Layer 5 of a small transformer language model trained on English Wikipedia (8 layers, counted from 0, width 96).
A neuron adds its activation times its output weights to the MLP's output. To switch it off is to set its activation to zero at one token and run the rest of the model.
A neuron's activation on a vector x is GELU(gate . x) times (in . x), where the dot is the dot product.

Input weights of the MLP neurons that the questions are about. A number n stands for (n - 128) times 0.0036.
n27 gate: 123, 130, 105, 132, 105, 98, 128, 151, 116, 112, 133, 121, 123, 133, 126, 106, 110, 194, 55, 77, 193, 109, 170, 144, 109, 160, 95, 139, 152, 153, 149, 130, 148, 112, 79, 160, 158, 147, 105, 148, 102, 143, 120, 104, 135, 117, 89, 200, 80, 162, 137, 105, 96, 141, 129, 137, 154, 162, 177, 129, 122, 127, 141, 172, 160, 165, 137, 125, 200, 88, 138, 159, 142, 141, 52, 143, 119, 106, 92, 122, 185, 152, 119, 134, 122, 123, 162, 127, 172, 131, 129, 90, 157, 125, 176, 126
n29 gate: 142, 126, 135, 59, 31, 101, 95, 145, 131, 101, 117, 138, 151, 132, 125, 137, 121, 108, 77, 142, 98, 171, 97, 134, 115, 174, 125, 148, 119, 157, 125, 130, 80, 72, 149, 122, 154, 144, 105, 157, 203, 116, 122, 160, 145, 94, 136, 154, 88, 205, 170, 104, 117, 141, 135, 129, 91, 110, 145, 115, 105, 150, 117, 89, 135, 83, 79, 176, 128, 106, 95, 131, 126, 104, 138, 154, 147, 137, 120, 148, 136, 151, 142, 122, 125, 89, 117, 179, 124, 132, 98, 130, 208, 167, 157, 107
n233 gate: 104, 205, 142, 60, 140, 128, 134, 186, 151, 126, 127, 174, 148, 122, 139, 144, 107, 139, 85, 145, 138, 151, 178, 123, 143, 96, 141, 83, 133, 95, 147, 124, 131, 108, 156, 123, 169, 149, 88, 68, 102, 161, 147, 97, 87, 177, 97, 121, 82, 129, 84, 209, 113, 167, 126, 166, 81, 129, 156, 98, 144, 95, 162, 150, 128, 187, 163, 164, 121, 108, 82, 195, 101, 121, 121, 90, 102, 130, 153, 122, 163, 117, 138, 137, 149, 89, 129, 125, 129, 134, 86, 103, 154, 153, 120, 142
n361 gate: 66, 121, 126, 114, 125, 119, 98, 160, 166, 111, 154, 133, 144, 125, 148, 115, 179, 118, 85, 183, 201, 154, 165, 158, 154, 182, 58, 160, 95, 119, 214, 115, 102, 183, 131, 175, 113, 137, 82, 135, 145, 58, 161, 117, 138, 134, 141, 130, 121, 143, 116, 137, 147, 152, 141, 124, 99, 75, 117, 152, 127, 121, 122, 85, 109, 104, 156, 120, 113, 107, 169, 179, 95, 8, 149, 126, 146, 122, 97, 157, 116, 116, 115, 153, 143, 73, 64, 129, 108, 112, 144, 133, 125, 171, 118, 121
n27 in: 96, 95, 126, 121, 125, 108, 152, 144, 121, 101, 143, 131, 92, 81, 151, 84, 131, 148, 84, 121, 127, 140, 131, 136, 48, 112, 118, 133, 159, 133, 87, 145, 198, 128, 113, 109, 90, 118, 128, 91, 112, 160, 134, 142, 133, 148, 112, 140, 96, 148, 115, 119, 133, 176, 161, 42, 148, 151, 129, 184, 91, 148, 94, 187, 123, 149, 143, 132, 159, 162, 121, 158, 190, 148, 172, 92, 131, 117, 117, 121, 131, 145, 154, 110, 144, 141, 131, 130, 105, 103, 137, 118, 147, 153, 181, 145
n29 in: 144, 159, 163, 136, 149, 150, 152, 127, 132, 148, 100, 169, 107, 85, 148, 138, 170, 106, 122, 77, 117, 72, 142, 146, 85, 131, 156, 127, 105, 152, 123, 199, 128, 118, 97, 131, 104, 68, 128, 187, 170, 135, 109, 120, 184, 147, 83, 95, 168, 123, 75, 118, 113, 116, 140, 105, 94, 160, 113, 109, 136, 110, 116, 124, 87, 142, 157, 102, 82, 166, 117, 113, 105, 163, 97, 146, 188, 120, 161, 128, 149, 104, 107, 120, 103, 136, 99, 163, 128, 148, 140, 125, 156, 142, 142, 111
n233 in: 154, 115, 140, 123, 127, 187, 133, 148, 134, 188, 126, 150, 128, 117, 119, 103, 107, 135, 169, 117, 111, 153, 135, 124, 130, 157, 76, 128, 110, 143, 126, 121, 43, 136, 111, 133, 129, 97, 110, 115, 161, 125, 65, 133, 119, 145, 130, 127, 129, 100, 134, 87, 123, 76, 137, 56, 177, 125, 72, 172, 134, 123, 124, 81, 124, 79, 199, 43, 84, 149, 151, 116, 142, 100, 180, 123, 146, 138, 122, 145, 139, 153, 103, 108, 118, 160, 126, 138, 115, 87, 133, 145, 142, 87, 91, 148
n361 in: 154, 148, 132, 105, 176, 99, 108, 103, 145, 113, 135, 122, 108, 169, 137, 98, 146, 120, 75, 82, 131, 111, 155, 163, 101, 165, 126, 106, 151, 104, 156, 116, 160, 162, 114, 136, 151, 170, 123, 123, 144, 126, 185, 116, 117, 95, 145, 190, 141, 144, 144, 69, 167, 80, 113, 67, 138, 132, 127, 170, 156, 160, 70, 133, 97, 160, 137, 115, 159, 90, 88, 171, 111, 49, 104, 100, 152, 132, 187, 140, 114, 171, 130, 152, 174, 103, 122, 109, 124, 151, 133, 107, 160, 140, 143, 139

Output weights of the MLP neurons that the questions are about. A number n stands for (n - 128) times 0.0029.
n27: 117, 145, 149, 138, 116, 141, 116, 83, 122, 103, 160, 68, 181, 91, 163, 130, 75, 117, 173, 206, 117, 118, 133, 98, 144, 60, 124, 120, 109, 133, 61, 128, 114, 119, 80, 173, 103, 85, 127, 101, 148, 118, 189, 129, 138, 149, 147, 65, 121, 76, 127, 90, 216, 119, 142, 75, 191, 99, 100, 187, 97, 71, 101, 36, 121, 149, 100, 123, 113, 144, 70, 95, 151, 105, 195, 86, 168, 129, 115, 143, 109, 160, 116, 155, 85, 133, 39, 99, 120, 93, 106, 162, 122, 136, 71, 90
n29: 128, 141, 136, 59, 107, 111, 71, 133, 129, 79, 126, 79, 151, 179, 142, 121, 91, 121, 92, 180, 120, 157, 115, 135, 152, 114, 154, 108, 114, 129, 117, 107, 126, 110, 125, 105, 125, 187, 62, 100, 105, 108, 124, 247, 90, 119, 163, 168, 113, 126, 153, 86, 157, 138, 62, 168, 152, 67, 120, 86, 198, 178, 91, 146, 154, 78, 114, 150, 131, 64, 127, 118, 113, 119, 143, 152, 182, 218, 110, 148, 170, 195, 82, 125, 113, 161, 116, 108, 137, 160, 158, 122, 143, 151, 143, 127
n233: 121, 97, 152, 105, 106, 118, 160, 195, 156, 59, 105, 154, 106, 97, 152, 62, 151, 214, 35, 133, 137, 162, 107, 126, 152, 129, 141, 112, 101, 96, 136, 201, 134, 167, 136, 133, 143, 126, 183, 134, 68, 193, 89, 173, 125, 130, 87, 153, 65, 104, 83, 186, 124, 99, 100, 126, 146, 203, 159, 103, 99, 138, 191, 140, 127, 141, 151, 147, 85, 85, 142, 139, 122, 140, 88, 115, 112, 143, 151, 95, 157, 201, 103, 92, 99, 57, 120, 109, 104, 131, 136, 123, 107, 133, 114, 162
n361: 157, 165, 129, 150, 94, 171, 179, 136, 122, 91, 101, 111, 142, 88, 115, 115, 127, 185, 199, 160, 149, 207, 115, 93, 116, 185, 71, 154, 98, 132, 62, 181, 146, 116, 129, 141, 151, 118, 135, 102, 117, 151, 188, 118, 101, 168, 100, 117, 133, 121, 207, 157, 93, 140, 134, 22, 137, 92, 111, 77, 98, 122, 167, 145, 112, 97, 167, 129, 129, 156, 152, 120, 145, 217, 190, 123, 62, 131, 88, 119, 124, 91, 140, 86, 86, 125, 111, 66, 97, 70, 130, 111, 83, 62, 166, 101

Each question names a token from some text and the token that comes next. It shows the vector x that enters the MLP there. A number n stands for (n - 128) times 0.034.

Then comes g, the gradient of the next token's log-probability with respect to the MLP's output, scaled to length 1. A neuron's effect is roughly proportional to its activation times (output weights . g). A number n stands for (n - 128) times 0.0035.

" Ob", then "li"
x: 100, 106, 147, 111, 101, 126, 125, 108, 156, 65, 120, 115, 154, 131, 180, 125, 141, 150, 147, 71, 139, 121, 93, 169, 150, 108, 115, 150, 155, 149, 117, 143, 127, 118, 106, 123, 80, 114, 129, 120, 121, 134, 160, 133, 122, 154, 112, 123, 86, 121, 149, 131, 101, 179, 170, 172, 160, 153, 129, 109, 152, 113, 114, 105, 104, 165, 116, 143, 209, 122, 113, 109, 111, 103, 111, 45, 131, 168, 148, 151, 116, 95, 143, 140, 151, 115, 107, 158, 155, 133, 98, 108, 104, 109, 157, 215
g: 95, 154, 40, 97, 131, 158, 148, 85, 119, 124, 57, 176, 92, 133, 156, 150, 111, 114, 118, 157, 126, 84, 107, 94, 131, 105, 128, 158, 177, 122, 169, 113, 101, 138, 135, 112, 86, 113, 108, 132, 65, 128, 147, 147, 109, 164, 153, 103, 200, 128, 86, 157, 144, 137, 133, 127, 114, 102, 140, 146, 117, 173, 142, 113, 150, 140, 112, 163, 93, 104, 152, 191, 175, 107, 80, 138, 119, 155, 146, 104, 136, 133, 144, 133, 163, 175, 144, 173, 131, 88, 145, 114, 136, 146, 121, 112
Which neuron, switched off, lowers the next token's probability most? n233

" in", then " most"
x: 117, 108, 126, 147, 114, 143, 117, 114, 152, 123, 129, 119, 130, 135, 164, 129, 134, 153, 120, 128, 132, 150, 130, 170, 101, 170, 140, 150, 153, 160, 127, 177, 155, 120, 110, 109, 101, 121, 136, 99, 142, 124, 105, 183, 142, 99, 135, 137, 131, 116, 136, 139, 148, 93, 143, 114, 134, 156, 93, 129, 122, 129, 110, 100, 126, 146, 70, 126, 120, 134, 106, 122, 142, 134, 109, 114, 123, 178, 148, 117, 137, 132, 137, 125, 122, 124, 80, 161, 139, 130, 119, 154, 139, 142, 164, 144
g: 159, 116, 92, 93, 129, 165, 110, 142, 113, 77, 118, 131, 119, 112, 154, 142, 123, 115, 140, 137, 158, 130, 130, 120, 183, 59, 79, 165, 110, 134, 94, 121, 159, 148, 128, 110, 162, 153, 111, 139, 115, 110, 85, 111, 60, 155, 122, 215, 145, 121, 120, 146, 108, 165, 44, 178, 136, 150, 111, 137, 102, 130, 46, 145, 156, 150, 112, 136, 146, 104, 135, 135, 123, 137, 165, 113, 135, 139, 118, 180, 157, 136, 117, 84, 90, 108, 131, 82, 126, 154, 135, 133, 113, 175, 137, 130
Which neuron, switched off, lowers the next token's probability most? n29

",", then " c"
x: 115, 131, 129, 123, 99, 130, 133, 116, 122, 140, 137, 137, 148, 139, 123, 140, 133, 121, 159, 158, 142, 130, 142, 137, 118, 137, 139, 127, 134, 150, 123, 139, 104, 131, 136, 107, 125, 133, 125, 111, 124, 131, 139, 155, 116, 118, 137, 127, 117, 98, 123, 147, 137, 133, 146, 128, 133, 117, 111, 140, 118, 120, 135, 76, 131, 153, 161, 122, 75, 146, 180, 139, 119, 124, 152, 89, 121, 192, 138, 118, 116, 113, 126, 129, 114, 122, 115, 110, 111, 146, 118, 133, 100, 133, 130, 134
g: 131, 108, 128, 118, 163, 134, 75, 128, 140, 84, 39, 108, 124, 165, 105, 109, 136, 139, 125, 144, 150, 124, 161, 98, 114, 129, 130, 127, 93, 84, 71, 114, 135, 118, 128, 77, 131, 106, 140, 94, 92, 109, 200, 131, 102, 166, 109, 134, 87, 128, 122, 164, 169, 111, 204, 127, 124, 64, 92, 174, 85, 124, 127, 120, 132, 178, 134, 99, 137, 142, 111, 105, 130, 133, 96, 144, 128, 119, 147, 83, 70, 141, 92, 134, 99, 85, 127, 120, 105, 86, 91, 122, 136, 148, 103, 124
Which neuron, switched off, raises the next token's probability most? n361

" (", then "ab"
x: 135, 96, 141, 138, 130, 170, 139, 143, 104, 74, 113, 107, 162, 116, 136, 117, 105, 162, 137, 143, 99, 118, 127, 142, 131, 148, 76, 137, 163, 116, 127, 133, 127, 130, 139, 118, 138, 133, 140, 132, 114, 110, 124, 110, 142, 106, 114, 89, 121, 132, 122, 184, 165, 132, 134, 142, 125, 132, 123, 149, 123, 116, 144, 111, 128, 152, 124, 119, 76, 126, 148, 142, 130, 118, 124, 119, 148, 181, 130, 144, 126, 111, 160, 173, 119, 117, 110, 116, 147, 157, 125, 163, 115, 143, 122, 141
g: 98, 106, 132, 102, 120, 103, 79, 141, 166, 93, 127, 157, 145, 159, 133, 111, 106, 127, 123, 120, 126, 117, 91, 139, 108, 80, 109, 130, 165, 131, 77, 165, 127, 96, 165, 77, 140, 134, 113, 73, 118, 123, 163, 100, 112, 180, 126, 181, 132, 119, 125, 109, 183, 156, 168, 163, 128, 129, 124, 142, 121, 181, 119, 138, 30, 65, 128, 146, 135, 112, 107, 161, 146, 167, 169, 86, 103, 111, 154, 183, 93, 127, 117, 175, 160, 92, 143, 142, 158, 147, 121, 139, 146, 117, 121, 124
Which neuron, switched off, lowers the next token's probability most? n361

"C", then "ath"
x: 87, 119, 112, 119, 86, 157, 104, 138, 129, 135, 87, 117, 117, 138, 184, 115, 95, 133, 172, 154, 132, 122, 130, 234, 150, 141, 57, 162, 138, 159, 137, 102, 137, 136, 114, 132, 139, 115, 116, 94, 114, 146, 145, 137, 133, 114, 140, 139, 126, 132, 136, 65, 138, 95, 154, 106, 139, 128, 113, 161, 132, 107, 89, 149, 126, 145, 136, 157, 117, 81, 169, 122, 122, 153, 123, 66, 106, 165, 178, 115, 105, 87, 173, 163, 154, 94, 136, 119, 127, 122, 88, 138, 112, 109, 117, 142
g: 133, 148, 98, 215, 131, 180, 118, 117, 165, 81, 141, 134, 120, 94, 111, 134, 117, 131, 134, 101, 138, 114, 132, 164, 128, 117, 139, 138, 116, 177, 142, 112, 165, 112, 145, 120, 63, 127, 127, 115, 108, 172, 90, 100, 122, 118, 109, 122, 117, 97, 117, 125, 147, 124, 98, 96, 145, 155, 113, 128, 156, 114, 123, 146, 89, 140, 111, 157, 161, 130, 133, 81, 133, 181, 105, 112, 26, 122, 147, 161, 97, 129, 135, 66, 47, 131, 158, 167, 100, 109, 126, 128, 183, 131, 92, 120
Which neuron, switched off, lowers the next token's probability most? n361

" dist", then "rib"
x: 97, 143, 143, 87, 100, 158, 113, 118, 140, 86, 132, 120, 162, 125, 202, 126, 77, 183, 91, 121, 174, 145, 91, 158, 100, 134, 157, 114, 141, 122, 124, 139, 119, 111, 136, 133, 171, 159, 158, 127, 126, 112, 164, 100, 134, 120, 163, 165, 141, 113, 161, 127, 109, 143, 187, 148, 133, 129, 107, 132, 108, 101, 80, 127, 87, 166, 94, 146, 106, 135, 155, 110, 122, 153, 154, 139, 151, 161, 116, 154, 114, 137, 181, 141, 147, 148, 69, 143, 116, 148, 116, 150, 129, 69, 128, 110
g: 110, 136, 108, 149, 100, 113, 117, 94, 103, 141, 135, 174, 110, 90, 119, 123, 98, 131, 125, 114, 75, 97, 114, 110, 112, 87, 159, 182, 129, 161, 174, 120, 160, 94, 114, 180, 186, 114, 174, 140, 115, 158, 144, 118, 136, 144, 136, 203, 98, 145, 151, 163, 121, 122, 80, 205, 135, 159, 117, 171, 152, 96, 122, 104, 80, 135, 128, 106, 110, 100, 111, 139, 98, 130, 95, 127, 125, 126, 104, 126, 117, 134, 128, 193, 74, 115, 182, 132, 119, 144, 75, 152, 107, 134, 82, 139
Which neuron, switched off, lowers the next token's probability most? n29

" effort", then " to"
x: 112, 114, 111, 127, 111, 93, 166, 132, 73, 106, 137, 112, 96, 115, 135, 127, 115, 150, 124, 168, 161, 92, 143, 123, 139, 121, 171, 125, 154, 147, 117, 110, 103, 138, 131, 133, 127, 117, 176, 133, 134, 104, 159, 141, 83, 120, 122, 175, 104, 118, 180, 147, 149, 156, 155, 115, 149, 120, 136, 153, 139, 96, 88, 126, 138, 147, 149, 133, 143, 118, 97, 148, 155, 169, 135, 85, 138, 174, 151, 90, 97, 95, 182, 123, 152, 133, 135, 136, 127, 133, 98, 145, 138, 152, 166, 121
g: 107, 91, 154, 165, 141, 175, 178, 133, 120, 117, 81, 165, 122, 105, 126, 156, 128, 134, 134, 123, 170, 144, 111, 78, 164, 108, 80, 132, 128, 164, 146, 176, 156, 94, 59, 111, 94, 78, 133, 118, 148, 128, 124, 144, 66, 121, 155, 130, 95, 142, 150, 90, 151, 136, 130, 124, 146, 146, 147, 129, 89, 78, 106, 127, 119, 90, 142, 118, 166, 179, 132, 74, 169, 139, 124, 59, 110, 107, 98, 116, 108, 148, 147, 168, 81, 129, 151, 134, 170, 130, 102, 128, 189, 126, 108, 143
Which neuron, switched off, lowers the next token's probability most? n27

";", then " To"
x: 95, 120, 128, 135, 134, 146, 161, 138, 137, 134, 123, 126, 124, 100, 152, 105, 141, 161, 124, 148, 97, 138, 94, 99, 108, 119, 121, 109, 129, 81, 129, 103, 131, 107, 139, 100, 139, 138, 155, 115, 108, 126, 124, 161, 119, 137, 117, 106, 119, 106, 116, 137, 120, 125, 127, 139, 149, 130, 139, 117, 119, 143, 131, 94, 120, 147, 153, 108, 114, 123, 163, 142, 120, 138, 139, 120, 126, 187, 137, 137, 137, 135, 164, 104, 120, 142, 124, 103, 150, 140, 112, 168, 110, 133, 153, 144
g: 141, 105, 146, 196, 135, 130, 174, 137, 115, 131, 162, 140, 169, 94, 138, 164, 141, 121, 112, 114, 175, 81, 122, 128, 190, 80, 115, 144, 85, 133, 158, 154, 167, 162, 144, 161, 121, 114, 143, 208, 74, 109, 108, 144, 125, 126, 118, 88, 100, 117, 70, 147, 121, 156, 72, 133, 133, 127, 141, 129, 96, 151, 161, 136, 43, 101, 122, 117, 115, 141, 166, 104, 85, 117, 91, 137, 135, 132, 104, 122, 163, 117, 136, 149, 132, 143, 140, 148, 159, 69, 173, 142, 126, 101, 121, 125
Which neuron, switched off, lowers the next token's probability most? n233

"F", then "ig"
x: 132, 89, 132, 113, 105, 157, 111, 144, 156, 78, 122, 121, 145, 142, 228, 104, 161, 165, 96, 95, 153, 109, 121, 165, 105, 148, 79, 167, 140, 100, 128, 128, 148, 138, 96, 130, 157, 119, 116, 93, 122, 123, 151, 115, 117, 118, 123, 110, 86, 131, 150, 88, 98, 119, 152, 131, 154, 153, 92, 158, 121, 105, 88, 152, 106, 146, 115, 155, 87, 74, 194, 115, 107, 149, 106, 77, 129, 164, 148, 144, 119, 69, 149, 143, 137, 115, 114, 136, 120, 146, 104, 156, 117, 147, 134, 117
g: 100, 103, 137, 133, 163, 94, 147, 113, 166, 125, 186, 118, 151, 148, 122, 136, 143, 124, 133, 132, 148, 169, 136, 138, 110, 114, 132, 140, 110, 116, 135, 147, 134, 133, 119, 145, 144, 130, 108, 122, 134, 165, 143, 154, 80, 161, 82, 133, 169, 153, 210, 143, 133, 183, 115, 136, 132, 152, 149, 177, 50, 154, 100, 141, 165, 62, 124, 173, 119, 173, 158, 127, 140, 103, 160, 133, 79, 135, 111, 132, 138, 135, 141, 99, 146, 108, 117, 183, 51, 95, 113, 157, 70, 110, 167, 105
Which neuron, switched off, lowers the next token's probability most? n361